Layer 10 of a small transformer language model trained on English Wikipedia (16 layers, counted from 0, width 128).
A neuron's activation on a vector x is squared ReLU(weights . x), where the dot is the dot product.

Input weights of the MLP neurons that the questions are about. A number n stands for n times 0.00075.
n23: 231 25 263 145 -114 10 126 63 -30 0 -328 4 34 -39 -152 -259 167 -87 -305 106 -8 -192 -165 35 29 61 199 4 35 -43 129 -9 13 34 -242 -165 116 -60 -59 -385 -25 109 159 -72 -199 -256 -61 0 -122 195 77 -34 270 38 -166 148 138 200 -160 -65 -25 -94 151 93 -143 220 20 77 18 -144 -4 93 103 -123 -13 30 47 -75 -83 -156 69 -174 84 201 -13 -113 206 20 186 111 131 -74 -136 324 -127 68 190 -216 51 -92 -107 -226 -104 -101 137 -123 338 100 -264 198 22 -114 -43 -49 52 20 -41 -44 96 -61 73 -183 8 -195 155 -64 -35 -200
n38: -13 117 82 186 -42 -139 199 -155 -28 216 -64 -164 -89 5 185 59 19 -455 -48 37 -101 -29 107 -43 -69 -13 274 115 5 33 -91 178 -108 55 -116 -437 -478 56 -37 -81 -14 -9 -221 -88 -5 -190 -103 84 143 309 -31 -93 46 9 93 -120 -33 269 212 -33 36 -132 116 14 -115 273 422 382 121 72 81 88 -23 -143 -242 217 56 -64 -86 41 188 0 111 89 -121 -96 -98 115 115 53 135 57 26 -53 -120 -135 160 -9 0 -5 112 -138 -231 -37 -82 -214 163 -43 110 -295 -14 -217 -42 121 229 -9 -36 172 96 -76 -90 -225 31 -144 110 237 -327 -52
n67: 76 0 -57 109 -12 -124 -79 167 -134 127 -60 -117 19 -31 184 28 -179 -42 -4 -127 -103 -40 -50 -209 -198 -26 46 -171 -8 -184 -15 -265 0 -27 -8 73 27 4 -35 -118 309 130 -239 97 -197 -169 45 231 27 45 137 27 111 81 -112 -77 165 -79 0 258 82 -57 48 165 -65 -124 -25 -15 209 -34 -79 -115 62 -227 228 -154 -8 232 -110 157 -41 -126 24 144 36 141 -4 -51 -59 -193 -94 -236 138 125 123 -70 -85 -11 -93 341 -22 -229 -102 -149 45 127 121 -134 -145 -184 -159 188 201 -19 -75 138 -131 32 -12 47 129 222 -15 -150 152 100 71 126
n68: 100 -179 287 -95 -5 102 24 178 -184 -13 81 109 -28 107 14 24 -93 -118 -166 -79 18 -52 46 -104 -92 -263 -60 -201 -99 14 -18 -23 -84 9 -125 101 -42 -60 -23 -14 217 -101 9 209 -345 5 -165 198 14 222 146 365 175 -112 329 9 -38 27 -119 117 -247 19 147 120 -18 68 150 -465 125 -201 19 -42 -294 192 -91 106 312 59 -104 220 -174 95 -19 -247 -429 46 -42 102 -132 24 104 -151 -65 119 29 200 305 -281 79 62 125 -38 24 41 154 -268 73 -14 -128 60 -105 175 176 107 -152 -96 -27 19 95 -142 240 -143 4 236 -59 288 -71 -232
n74: 10 165 11 -54 -144 -102 -110 -128 -239 -40 -254 -105 116 105 11 152 -82 -95 -61 -167 33 95 67 -133 40 -146 208 142 49 -41 -65 180 -265 81 248 46 -15 194 52 -83 120 -77 -192 160 -178 -166 -47 14 -133 -51 -50 48 -11 90 22 48 68 29 48 34 173 -195 193 -18 -22 -138 176 261 158 75 -23 -78 -90 107 -88 4 -34 241 -65 122 -146 -57 85 -19 -23 -51 124 -71 293 -245 17 129 -45 135 15 -146 198 0 -123 -69 -69 -46 -155 59 -98 -56 10 -125 205 -324 -38 37 -86 -43 -130 -112 133 53 42 80 264 31 -39 -174 -18 -7 19 99
n125: 127 -44 59 -51 127 171 0 37 -191 91 -29 -95 11 4 -93 -332 -72 -63 35 -94 -4 231 154 -15 -141 -148 158 112 34 19 -18 -45 -280 56 157 -96 49 -184 52 -38 -183 60 -107 184 -116 -128 -40 -25 52 -66 -165 82 179 -68 -128 157 11 85 74 4 -178 -43 -43 -26 149 -84 -136 -109 176 -171 23 -4 -337 87 -295 -52 -4 222 40 -71 47 -12 196 155 -195 41 -80 -122 111 31 151 -65 56 82 -73 -124 43 -150 -207 162 0 42 232 4 48 19 -63 -46 0 15 120 26 199 -109 -120 0 127 -143 370 -177 57 -181 -122 79 70 135 115 -81
n193: -43 186 12 -53 -162 -122 -324 78 77 -61 -33 16 -139 105 12 26 84 8 -219 -42 70 112 -271 137 -186 -350 242 -190 -72 -59 57 13 55 107 33 -155 -190 189 -33 -205 139 -116 -47 -13 -272 -142 -12 -56 307 -135 16 -158 116 118 8 -21 196 61 298 -297 -8 141 161 254 153 98 120 -206 -9 -85 77 4 -236 65 -62 96 67 8 86 174 -93 -180 17 206 4 -116 -97 84 -32 -315 251 -26 149 80 -47 -25 108 176 143 236 -82 -64 -132 -21 37 100 54 -85 -116 -224 -26 -21 -105 125 -245 24 36 43 13 -17 301 69 -104 29 -50 201 -13 162
n205: 18 -15 -184 18 49 30 34 4 -76 -124 11 150 140 -79 -19 -95 38 4 -112 -86 81 235 -172 -34 108 14 7 -54 156 -80 -102 -19 -132 56 101 -242 -4 -56 -149 -126 -91 82 -125 -139 -108 -69 58 -68 78 -77 -7 -108 -19 83 154 213 179 254 67 -27 -200 110 -90 -82 -56 -117 94 -94 -39 -152 -8 -198 34 -14 -184 93 -117 236 -191 320 -195 115 -20 60 -246 222 174 43 -11 43 155 -234 127 161 -42 4 -100 81 41 -73 115 34 -164 -71 22 -41 0 -172 11 104 -116 216 -229 228 -120 -18 185 -12 212 211 152 -162 -36 4 100 90 161 173
n264: 253 4 -46 -121 -132 30 -157 -67 -139 -41 -217 -71 116 -267 -76 45 207 8 35 -51 30 70 55 -127 -118 70 13 22 13 -95 -296 -39 22 21 -107 268 -220 137 -60 -96 -271 8 52 120 87 -33 -128 20 -204 -17 -180 247 38 90 -43 -192 148 -138 -13 -126 -87 72 177 47 212 -50 79 47 58 74 118 102 -78 -264 156 -102 -21 206 42 119 12 -280 321 254 -405 25 142 -65 57 71 220 162 -241 81 88 4 -49 -113 176 127 44 44 -26 34 313 -128 -16 -22 -97 -13 88 -157 -133 41 -57 234 161 -400 189 -184 43 119 -179 -94 -72 56 -201 31
n276: 44 -203 103 -110 -31 -9 -182 211 -131 245 27 -400 168 4 -70 0 282 -15 24 -12 0 -92 54 68 35 -82 -23 -169 32 -130 160 28 -200 -85 140 148 -149 -35 -19 -44 72 96 -95 -23 -54 61 -38 -237 193 -15 22 -93 213 262 78 50 40 187 -181 -477 -143 29 -124 -54 166 137 195 -59 235 4 80 -225 43 11 42 4 98 15 232 -220 -124 115 -126 184 -89 273 -110 -52 -19 37 26 24 -135 37 88 82 22 76 4 -56 -120 -95 166 -19 194 -70 32 -123 -100 19 148 104 -70 83 36 -77 34 108 36 -203 16 -92 85 -105 77 -70 -135 40
n312: 93 -385 -93 -22 -14 -150 9 22 -240 184 -53 53 127 -141 189 -257 -196 13 -102 117 -27 -311 -45 102 -246 -9 -118 210 -83 -129 -66 37 -27 31 -81 -262 -146 -73 -122 -129 243 417 -257 14 5 -75 -57 -95 67 226 -126 135 40 150 -263 -45 55 -191 287 -220 -92 -228 105 59 -58 111 -101 59 -52 -127 334 -90 -82 0 -125 45 -150 -138 266 126 83 -9 47 182 -113 -219 105 -121 -69 80 335 -55 191 -39 -37 -18 220 -35 45 -5 274 134 170 130 146 9 201 -18 -250 -40 -103 -45 -218 -17 -70 256 -79 9 28 -186 -119 65 -43 122 98 14 -28 254
n331: 133 183 127 105 184 54 35 -51 79 267 42 -261 308 -82 -21 0 126 -224 119 -112 123 49 224 136 -230 -8 -56 182 -88 -79 -76 22 -52 -81 -4 -12 -56 -229 60 -26 -113 13 -17 164 -308 54 91 -115 47 55 144 -13 124 30 4 -215 22 -46 175 -205 -133 50 -153 73 -72 8 144 147 175 -42 -110 133 26 0 0 -13 26 144 131 167 -145 -255 292 -52 -283 -17 239 -53 90 63 250 -22 -77 312 84 -91 218 -59 -203 80 4 251 -179 -9 219 82 -112 -114 -119 -209 -142 -239 4 -50 -155 158 -117 -106 -31 -155 4 44 -111 -219 68 151 -435 -238
n360: 193 188 97 123 -57 0 8 -262 -39 -59 78 -104 61 196 -129 -16 96 11 -4 34 53 102 247 -257 -105 -176 224 -153 -143 139 -349 -73 -123 -30 -84 -61 -138 -221 -171 35 141 -177 -46 -42 -61 -192 -84 98 57 -89 36 72 30 168 316 -148 70 75 79 54 -48 -48 -40 -57 -45 -33 -53 42 71 136 316 -53 -31 62 -86 49 -57 -229 -164 -57 26 109 139 -96 -123 229 138 185 43 -211 -96 74 122 29 67 134 138 134 -187 219 -39 86 -43 79 272 -23 25 128 86 -113 -8 -8 95 -37 -141 36 66 231 211 78 39 20 -123 -4 23 42 54 136
n361: -32 34 -57 233 -23 39 4 95 -129 -116 117 45 35 159 -11 45 -140 -151 -51 111 -91 -115 54 -83 -72 22 -50 -155 -106 -12 218 -89 -4 -30 -92 -201 8 -66 -119 -345 282 -65 16 12 -90 90 63 -47 -84 -34 -107 338 80 27 -31 46 -223 49 259 -339 30 -73 -37 96 34 233 -46 -8 -16 63 16 -169 -143 -315 0 73 35 -95 -136 237 218 -16 -52 147 -220 228 50 260 81 8 76 8 -94 -92 -59 -12 -125 -4 -12 16 193 161 195 -248 207 -77 39 -75 121 31 24 0 -220 -152 -170 178 201 -40 95 12 47 55 26 108 -19 4 -43 102
n402: -130 134 -200 294 -106 -4 -118 191 5 193 86 23 363 215 304 -253 -23 -50 -62 9 18 57 0 -246 18 -134 190 -19 -217 -183 -213 -37 -65 -128 125 -79 -84 -283 -180 -24 -149 184 33 158 -5 122 -219 110 -78 -136 -222 217 -18 -70 93 -106 109 -109 -78 160 40 -107 13 230 161 344 -129 -60 111 0 -38 -46 -23 -201 -315 309 -23 114 250 -110 58 161 357 103 -261 -73 94 -93 -53 -194 -39 52 -218 97 -95 -172 345 54 -33 -119 289 -90 -66 165 73 46 64 -85 -233 0 29 41 -232 -67 57 83 -121 10 10 -309 42 219 40 185 37 148 -184 66
n432: 150 -191 194 33 -75 26 -129 17 -56 257 -66 -33 216 89 4 -44 -216 49 181 34 8 82 -34 47 -200 -198 -143 -48 -163 -68 90 47 -343 -125 -29 -12 -165 126 54 -94 12 183 -341 350 -4 -270 12 -20 171 -173 -149 54 92 -152 291 -256 86 8 -71 -21 147 27 158 134 108 21 172 38 92 57 43 -142 51 -142 149 172 -288 83 -37 83 -8 198 171 -131 -145 204 64 -88 96 18 71 -133 -261 -192 91 114 28 -280 228 39 196 271 -4 -83 -4 101 66 -4 25 -88 -78 92 -185 312 -48 -63 73 112 -138 26 -107 -26 -44 -147 83 0 -73 155
n446: -11 -69 191 159 190 -187 -85 82 -81 42 -124 -120 12 60 106 21 40 -128 -151 52 12 -208 -143 97 -43 -8 155 -4 -113 -109 190 60 -363 63 -36 -222 -148 -143 28 -279 170 212 -40 187 -110 -69 80 -185 -95 -27 -278 -182 -146 96 123 47 162 -117 181 -4 -100 183 -88 138 -27 -74 7 -32 66 81 -4 12 232 84 -55 -20 -96 141 245 -94 237 -195 149 380 -298 161 -180 -8 223 -25 97 -243 67 -102 20 76 129 31 195 -81 -15 -81 105 28 4 -111 -77 -28 4 -31 -184 16 -76 15 -29 82 -27 -167 8 -212 72 53 -57 151 63 103 -93 24
n479: 60 -26 -19 -174 -102 45 -89 63 -150 -11 -52 -100 205 152 -214 -119 -168 -78 16 193 19 -198 -60 -77 153 -47 -60 172 -12 0 -4 -286 15 -11 230 -162 31 83 -222 -123 -77 -45 8 11 -28 -18 -29 101 251 278 -98 23 150 144 -8 -113 127 -26 -127 -207 -51 64 -62 -11 314 78 4 -68 142 -135 128 -68 -8 44 -149 154 -53 -216 -100 45 69 170 28 -11 -193 -26 31 108 104 126 21 112 121 22 105 57 -87 -55 243 43 137 -58 -154 -49 55 -64 115 -50 -93 64 -16 75 333 -215 31 57 278 -253 58 112 -269 179 -25 147 52 23 185 -8

Each question shows a token from some text and the vector x that enters the MLP there. A number n stands for n times 0.013.

" at": -99 45 -29 45 15 8 -15 41 23 -53 43 35 -115 43 -82 8 -119 -22 34 7 125 -20 140 -52 23 62 79 -23 -45 17 9 -25 -4 -56 54 45 -4 40 28 -4 -19 11 71 82 144 -2 75 34 -190 -20 18 -57 -34 -59 -132 115 47 -125 23 -15 -28 32 81 37 27 -2 -72 23 -206 -4 -78 -32 -43 85 188 -119 -18 50 -10 -69 -63 37 -14 59 7 68 -45 29 7 15 -117 30 1 -194 -16 104 5 -55 14 -142 -102 91 32 126 75 29 -76 36 -165 132 69 85 194 30 -103 19 -101 81 120 -76 29 -50 -48 -49 -100 20 -156 19
Which neuron lights up most? n446

"lo": 15 -13 58 -96 74 -1 -76 -23 155 -39 205 84 -55 22 48 75 19 47 -36 -28 101 39 -57 -48 45 65 22 -47 28 19 65 99 31 19 -40 142 39 -145 109 -48 -66 -20 2 -170 51 -57 27 71 -76 20 -5 -98 -83 -52 125 -2 55 -24 17 32 -68 64 2 -14 37 -124 12 -17 -42 -77 90 -63 27 -8 132 -76 95 8 9 83 5 -43 64 -110 -75 -14 -183 -52 80 -3 -50 -143 -5 -117 111 46 -60 18 -72 -91 -97 48 30 -59 -143 114 -41 3 7 52 49 116 99 -75 -100 51 -100 6 -193 59 145 -9 92 -21 57 83 -124 -88
Which two neurons fire most, strongest first? n68, n446

".": 20 45 16 14 -25 -25 55 -83 88 -16 -161 -18 42 -18 -36 44 -28 -16 55 14 72 62 95 14 -69 272 -21 56 76 9 64 -29 10 13 31 -14 -117 71 -22 13 -15 -26 149 -114 153 -59 -14 67 -2 -33 -15 11 -89 -75 20 -74 -75 8 8 25 -70 -15 40 -190 -20 59 -14 -84 -69 -24 -122 74 41 26 -8 12 3 -26 -39 18 56 33 -204 23 129 2 -2 -5 -22 35 -62 3 -15 42 -39 -30 28 -87 7 113 43 -9 -15 19 -241 -42 71 112 -11 26 13 -7 68 -54 -9 56 -109 -61 65 -53 54 44 -5 -43 36 -100 -20 21
Which two neurons fire most, strongest first? n38, n23

" main": -43 -24 -27 30 45 -65 -45 -34 13 44 51 18 11 -35 49 145 -154 15 174 70 25 -14 -25 -2 46 64 2 42 24 -19 28 -97 45 40 -54 37 124 -1 58 0 -32 15 -81 20 201 -50 198 -67 -66 58 -28 1 -198 21 -8 85 20 -108 -48 -12 96 -26 -34 78 28 -124 -14 -53 4 35 -14 88 26 56 61 15 -73 99 -93 41 -41 75 -90 76 -31 18 -82 -25 23 91 -277 52 -9 -74 -56 53 68 64 9 -100 -85 -46 -35 -56 88 -13 -109 -134 6 166 -26 -50 30 56 -64 29 -68 -16 -52 -113 -4 45 109 -25 41 -74 34 -18
Which two neurons fire most, strongest first? n446, n67

"ce": -9 88 -71 74 71 -20 17 -32 54 0 83 -35 -12 -52 -10 16 78 -82 -67 -111 102 -16 52 182 -85 120 -3 38 -109 -55 13 -15 98 27 -12 127 -74 -20 -73 -84 -25 -35 83 -144 22 -34 106 50 -26 -86 -59 -34 -31 -50 -56 10 -39 -1 -21 -56 16 1 -56 20 -7 -70 163 -8 -107 -35 198 145 111 -53 -62 -83 74 -32 58 -5 -12 42 -89 39 22 31 23 25 38 136 -92 33 -38 -101 58 -75 70 -120 104 -245 -48 -95 22 19 61 8 -14 183 -35 -5 65 6 58 66 -24 -62 74 50 -191 -63 -44 -32 156 -21 97 -63 26 -111
The three highest activations, in order: n23, n276, n38

"c": -89 34 -37 -26 97 -3 94 -63 108 -35 93 88 21 28 118 6 -7 29 -8 -14 10 -5 -14 49 -168 -44 46 19 -116 9 100 67 -3 9 25 31 117 -42 50 -11 -5 -39 -4 45 117 167 -22 -6 -53 -17 -94 -35 -140 -108 49 31 -141 33 3 4 69 -34 88 -41 159 -65 -108 -28 60 54 3 15 81 -17 28 53 12 40 45 -69 51 -27 52 25 -49 -154 -135 -53 116 -146 -125 -51 -33 24 -30 -5 117 -75 0 -119 -87 -15 51 117 -97 164 -107 215 57 51 138 44 -58 -5 -74 -35 -102 -62 31 -102 19 89 88 -58 17 -79 7 -36
Which two neurons fire most, strongest first? n402, n446

"kin": 20 -48 -72 93 125 33 141 -7 36 -34 189 -42 99 -37 -15 -5 -3 49 48 -76 11 108 45 -97 8 72 48 -58 -26 49 -3 -13 88 -90 60 18 36 -171 -22 101 6 38 -15 -121 -7 -22 120 -60 -69 -138 11 -65 -55 -27 -4 -75 -33 -33 81 10 -27 -65 -135 46 -9 -8 28 98 -92 30 -27 14 115 -102 209 -80 118 9 -66 45 -35 12 13 -142 26 -47 -35 79 35 -53 -232 90 10 -25 33 -56 -54 23 0 46 -109 23 57 48 -35 4 26 9 151 61 50 -24 11 -151 5 -15 -57 -96 -113 58 -117 136 65 -27 -2 20 -1 -76
Which neuron lights up most? n360

"==": 10 -10 -9 10 -113 5 82 -26 125 -128 -169 -75 15 13 -25 141 -98 -4 91 -17 65 -39 71 34 -87 158 22 22 6 15 48 51 78 1 32 -6 -13 144 79 63 -14 -167 97 -147 133 -2 87 27 -108 -95 -8 25 -76 5 115 -53 29 -70 32 -70 -38 7 61 -155 -3 202 70 12 -65 -7 -34 73 41 -73 15 23 1 17 -77 -49 101 121 -125 -27 -10 -91 1 56 -37 50 -229 51 -66 38 -9 -34 -34 -57 -20 140 88 -1 -50 11 -78 52 -28 -56 -65 50 -87 79 13 -17 48 115 -154 35 -19 29 -9 -13 -9 25 -41 -133 -24 31
Which neuron lights up most? n38

"ence": -46 -18 32 45 -18 -20 87 108 -7 -22 -98 -84 47 -49 17 20 90 -29 27 -30 -51 -42 38 128 -34 93 57 2 64 -33 50 -20 87 38 42 80 -84 15 52 32 -19 -69 34 -123 143 139 156 -115 43 -7 -16 -36 -77 36 -85 -62 94 57 -59 -48 -23 -30 -64 -140 -176 5 25 30 65 5 20 23 88 -111 110 -206 92 96 -12 -93 7 -141 43 -87 27 -52 48 -50 -1 38 -120 118 -100 -68 29 108 -35 -52 -28 -5 -55 2 61 21 -106 -9 90 123 -31 -50 129 58 101 51 27 -78 -69 -103 16 48 8 78 134 -140 -6 0 89 -99
Which neuron fires most, and how strongly? n276, at about 2

"present": 73 -44 -5 -12 19 -36 -111 -56 121 44 -19 49 -118 -7 -91 40 -29 57 -23 -35 60 -7 21 -141 -70 98 67 109 61 -85 -2 95 -69 171 -48 24 34 138 -10 71 19 -59 -50 67 264 -35 39 51 -145 -52 26 2 -177 -43 26 91 -17 -53 -19 49 1 -40 -21 -55 45 -50 -12 70 18 65 33 31 -2 -9 -95 6 -118 0 3 -69 -52 11 17 10 -63 -41 -61 -51 48 -3 -232 34 13 -105 145 -38 55 -100 121 -43 -136 -121 12 33 66 -1 -43 2 -42 121 84 59 81 -2 67 54 -32 56 -99 -17 -28 97 101 -17 -103 6 156 -46
Which two neurons fire most, strongest first? n74, n264

"e": 4 77 72 104 -74 -22 39 -26 -6 -40 -50 94 -134 5 1 -6 38 -126 -178 82 92 30 -18 63 46 86 -60 24 -52 -63 26 -34 206 57 -70 9 1 -72 147 -39 -35 -55 183 -76 -94 -10 179 -13 77 -45 -24 -78 64 -29 -13 9 45 45 -56 -133 0 -17 -27 -75 2 -10 -44 70 15 3 10 97 -20 6 -76 -123 -6 -38 54 -110 -2 -72 -59 108 211 -46 -21 5 19 29 -204 33 -23 -78 -67 83 49 13 113 -179 -89 -129 -24 44 -28 90 53 131 -53 -42 81 -30 58 64 -2 -3 6 -43 -60 78 1 3 106 -36 25 -129 129 -119
Which neuron lights up most? n23

"ll": 7 -64 18 -62 -139 6 -33 -137 30 -98 112 65 104 -44 44 45 -34 58 -30 1 47 -20 -102 45 22 51 -12 -13 83 84 74 129 184 -54 -132 -67 4 -12 55 -39 0 30 77 -16 358 47 54 -158 12 -57 -45 10 32 39 -16 -7 -20 -89 81 -150 -14 -92 -34 131 -12 0 -64 66 -81 36 -65 -76 41 18 65 -39 -14 8 8 26 11 188 -32 -37 15 -18 -186 -32 -30 168 -155 -64 -16 30 37 -25 -121 -51 71 7 -55 70 -121 180 -73 87 26 -87 60 84 22 41 25 -97 -58 34 66 -94 49 -7 -38 5 175 -20 -79 -17 74 -28
Which neuron fires most, and how strongly? n361, at about 0.2

"es": -24 -34 -17 88 -85 -34 48 -25 -71 5 79 31 8 -32 -68 31 -23 -81 68 -53 96 87 17 54 27 117 72 61 21 18 -15 102 -13 -63 69 -57 80 25 -48 -61 -48 -31 39 6 56 -32 222 -28 89 -31 4 41 -78 -43 -62 -26 -49 11 -17 -84 54 18 -21 -165 94 6 -78 101 -90 52 194 -17 1 -79 132 -30 -20 -4 -47 -83 -10 42 -86 -61 15 70 9 -48 49 62 -192 13 -56 4 -20 -100 -48 37 -5 -107 -12 100 55 17 -161 163 97 -34 -37 -48 48 59 17 -84 -69 22 -63 -53 -56 122 -36 85 32 -102 -61 -88 231 -3
The three highest activations, in order: n479, n361, n74

" which": 52 8 0 82 -42 -130 -36 -120 97 39 -169 -12 -8 50 -1 -5 -82 25 98 -15 201 -87 134 -67 44 55 -29 69 -39 71 60 11 85 61 24 -15 -63 16 170 -22 31 -53 16 -88 91 26 94 32 64 -75 44 17 -42 79 -2 -43 -73 22 23 -29 10 -64 10 -16 95 8 73 0 -42 9 -37 14 21 25 -16 -53 -14 10 -118 -32 -30 1 -106 11 -22 -73 86 -78 12 50 3 -39 -56 46 106 -30 22 -37 5 -52 -103 -8 -3 178 46 -86 -94 72 -19 22 53 -8 57 70 -44 -17 -185 -60 87 -40 -91 87 141 40 -87 -75 -75 99
The three highest activations, in order: n331, n264, n74

" early": -33 -7 100 72 44 -73 -67 -69 145 -111 49 -22 -15 -101 86 47 -56 49 3 91 73 -75 24 -1 -28 67 14 -45 103 18 -32 -15 120 88 -124 89 26 -78 34 124 -69 -8 17 79 185 -112 129 6 -42 -92 39 48 -146 77 -32 2 11 -123 3 -31 -13 -149 -16 62 -24 -54 -86 33 -54 35 -170 124 27 -57 -69 -38 -36 42 96 -37 -70 28 91 -98 -19 -52 -104 -57 61 115 -141 -4 -33 -46 -56 -14 98 72 30 -22 24 -19 -96 133 35 153 3 -65 0 121 -48 -33 85 41 -11 -113 -50 67 20 42 -22 74 11 72 -24 -36 -86 -38
Which neuron lights up most? n402

" |": 15 15 0 -7 -15 -50 -49 40 -53 66 96 -33 4 -45 -32 -38 26 88 69 43 36 48 8 57 33 233 -56 39 100 94 -59 89 -47 -96 -64 -32 -1 -26 44 32 -1 29 45 16 196 -63 65 3 22 -4 -1 -69 117 -145 -56 28 39 30 -28 -37 -83 -64 -17 -41 -47 -3 -155 -42 -11 -11 -4 28 -29 50 65 -35 77 20 17 -96 -37 -113 -36 1 -4 73 -50 -34 66 -21 24 22 96 -107 110 -1 -83 -33 -73 -16 -92 0 65 76 -215 41 -140 -6 14 75 14 16 58 -47 -22 -40 28 40 5 -60 48 -49 122 9 -37 43 96 -140
Which neuron fires most, and how strongly? n125, at about 2.1

"tt": 93 -33 -29 -24 34 6 22 84 -51 -156 15 177 -35 -29 -91 -5 -50 105 27 27 89 -71 -93 22 17 7 -18 -24 145 66 23 9 207 42 -52 -7 49 155 -128 3 9 -28 111 -18 7 130 103 -125 -1 17 -71 -53 -48 -54 -26 -59 44 110 -76 8 19 -170 33 -131 10 -32 -24 5 -115 -80 -16 98 59 0 222 -95 -96 -1 21 -32 -18 72 -40 41 50 -50 8 -7 8 55 -55 41 16 -23 58 57 -104 -161 93 -7 -87 0 20 -12 -97 26 42 -72 -77 47 8 -84 -11 -138 9 32 40 88 -24 83 -52 59 93 -73 -73 -15 144 77
Which neuron lights up most? n479

" to": -82 42 23 -23 29 -70 -31 -31 5 -56 -48 18 -83 8 -75 53 -76 -46 -8 36 158 -46 175 117 12 84 16 -51 -4 -1 7 -5 -160 -16 82 -21 -5 115 38 3 35 46 72 -59 -21 -75 186 6 -139 -13 37 85 -199 29 42 -50 46 113 -73 99 18 -116 -35 -44 -97 -25 -17 -22 -77 -33 20 -32 -96 -48 59 -87 64 7 71 -121 85 9 -16 -45 28 79 -58 19 121 26 -184 42 17 76 11 -51 -50 -60 48 107 -11 22 2 48 -34 -18 -29 -8 -44 -50 -62 -26 113 2 30 18 12 -35 78 -76 -58 -38 311 61 -22 21 16 51
Which neuron lights up most? n446

"y": -62 33 -11 -41 -44 -30 124 0 -16 -6 53 -100 51 73 -59 58 39 30 31 1 -38 1 -14 43 -34 94 84 44 57 67 -19 14 19 77 -4 89 36 34 -28 -20 58 8 33 24 262 -97 126 -38 34 67 -46 108 -95 65 -80 -17 11 -77 -126 -75 52 -70 -117 -270 41 41 -111 69 7 69 150 -59 0 -18 39 -42 79 -81 13 -25 -74 -30 -97 -38 114 -62 -48 -49 17 78 -328 56 8 -64 165 -102 13 -41 -15 -51 -63 68 38 -36 111 48 44 57 61 -13 84 -40 20 -77 -140 3 -36 -17 -119 61 -44 55 108 -33 -26 4 92 -37
The three highest activations, in order: n479, n276, n360

"er": -111 43 -44 -22 -4 -6 9 7 -5 17 135 -108 39 1 -38 35 19 -2 79 -31 34 -35 8 35 -88 -43 -97 45 4 106 48 19 77 55 -81 24 210 21 -65 166 20 46 115 -115 -133 123 70 39 -41 -28 -52 35 -97 -103 -134 -23 -45 -42 18 -83 -59 97 -191 16 46 56 -142 -23 -9 8 91 -123 -63 34 15 -9 -97 -103 -34 50 61 65 -37 -23 14 -94 1 -69 -75 260 -118 3 -2 -89 26 -42 19 18 62 -60 111 91 60 84 0 87 28 202 45 69 23 22 106 -7 -53 80 -5 -11 -135 -29 -112 93 111 -21 -12 -81 61 -54
Which neuron lights up most? n479

"\n": 47 34 58 -38 22 51 -5 27 -19 -54 -110 -56 6 1 -34 -69 9 -70 18 48 100 -25 -9 -17 -31 227 2 -38 -8 56 -5 44 22 23 0 26 -49 39 5 12 -69 0 65 -111 212 -25 115 -35 35 -67 0 -36 -83 -68 53 -7 -90 61 10 6 -29 -60 46 -194 -17 46 44 51 -46 -1 10 39 -70 -18 -65 126 -27 55 -80 -6 69 22 -71 70 -48 -3 17 -8 13 -9 -472 25 26 87 -6 -15 22 -30 10 -34 54 -23 -58 102 -47 -58 -15 60 -52 42 -55 -20 41 -16 -6 22 -28 26 22 44 72 -21 -14 -24 14 -141 8 -18
The three highest activations, in order: n38, n23, n360

"-": -63 40 19 -30 -10 70 40 43 44 -34 103 -34 69 33 -4 121 -71 6 61 -35 -77 9 -59 27 31 160 -133 -5 94 38 29 12 -7 -105 -28 -16 122 92 100 85 -51 57 111 32 202 46 68 55 -102 -52 -57 -63 -41 32 40 -65 -9 25 -9 -113 -98 -22 -40 40 -4 -20 -43 -14 -5 -45 2 -12 1 41 -25 -129 43 -77 83 -69 31 6 8 -26 150 55 4 -3 -77 -27 -72 101 -10 -159 58 -88 -75 -45 109 -104 -12 5 8 171 -3 -16 -168 -100 -21 118 81 -106 4 29 126 -68 11 7 -85 -42 -49 0 67 -28 -118 0 65 -140
Which neuron lights up most? n276

"ar": 35 -11 -35 -4 4 30 77 4 54 -48 -81 80 -33 29 -76 -46 11 -5 185 -74 164 -6 -14 0 28 128 -73 38 -11 9 31 -28 -162 82 -37 73 15 101 24 96 30 1 -94 -65 -35 -16 144 -15 -66 -73 -15 101 -134 -3 -11 13 83 70 14 43 10 -107 2 1 58 -89 -89 -118 60 8 -37 -141 114 -56 80 -136 -20 15 3 32 -43 46 -98 115 42 -92 -108 -78 69 18 -292 26 92 -28 96 -107 -42 34 -13 -20 -7 80 -37 -10 -110 31 91 -19 53 -61 56 29 -65 -23 77 -25 -88 -81 -137 1 50 75 76 -71 -31 31 -3 141
Which neuron fires most, and how strongly? n67, at about 2.6

" was": -12 76 -28 5 -35 -106 59 -105 -138 -34 155 -81 -37 9 -82 239 13 -50 -24 -66 150 118 -78 32 -22 45 39 -48 -34 49 3 41 -57 -62 -4 -33 24 58 -8 -116 -34 24 50 -129 21 25 184 31 -1 13 26 150 -23 -178 22 25 17 9 11 -53 -27 -75 46 -72 -36 -46 117 48 -116 32 -10 60 -55 20 79 -44 5 17 6 -70 87 66 -71 56 -12 -40 37 37 45 23 -119 46 -14 -188 7 5 10 -79 4 142 -22 -1 -1 17 -71 48 -130 -109 -49 35 -5 16 -40 48 40 -69 49 60 127 -14 -69 75 207 36 35 -55 -4 84
The three highest activations, in order: n361, n38, n74

" ": 37 26 -19 44 20 113 18 -65 24 26 29 40 -2 53 -211 92 -3 -26 88 -5 -1 79 -41 124 -14 80 5 74 23 -8 -43 2 95 -53 -57 -3 56 22 -125 38 -16 -19 -6 -34 54 -160 67 30 -6 -112 2 -51 -369 17 42 -29 -20 -24 33 -18 31 24 12 -100 -6 -38 54 2 -89 -10 31 4 -21 34 72 -58 13 -52 -85 -72 -35 39 -52 -60 101 -29 42 -6 42 92 -181 103 46 8 46 5 89 17 16 7 -61 17 -42 -63 -131 34 -41 4 34 17 23 73 30 -20 -2 15 -5 -101 -84 -44 30 34 49 46 -82 29 18 -19
Which neuron lights up most? n360

"ep": 35 71 38 -84 -20 13 172 92 -22 -64 136 2 121 -154 36 -50 -149 13 22 27 -55 114 13 31 -7 30 -96 -65 169 -25 -17 -104 129 76 11 4 -15 39 -54 5 21 -28 -37 -33 114 64 169 -26 -96 -197 30 210 87 28 16 -62 32 35 -14 47 -12 18 -28 -44 116 8 -104 57 -163 31 -36 -54 114 -9 -20 56 -25 -136 -31 -7 -17 135 -95 -109 56 -130 -82 -58 -30 67 -149 -57 -34 -4 2 -1 -79 -49 85 -3 1 -49 -21 84 -12 -9 -87 91 -24 76 225 -41 -44 -85 -30 -106 -20 107 -10 -7 -61 58 83 -24 18 28 20 -33
Which neuron lights up most? n479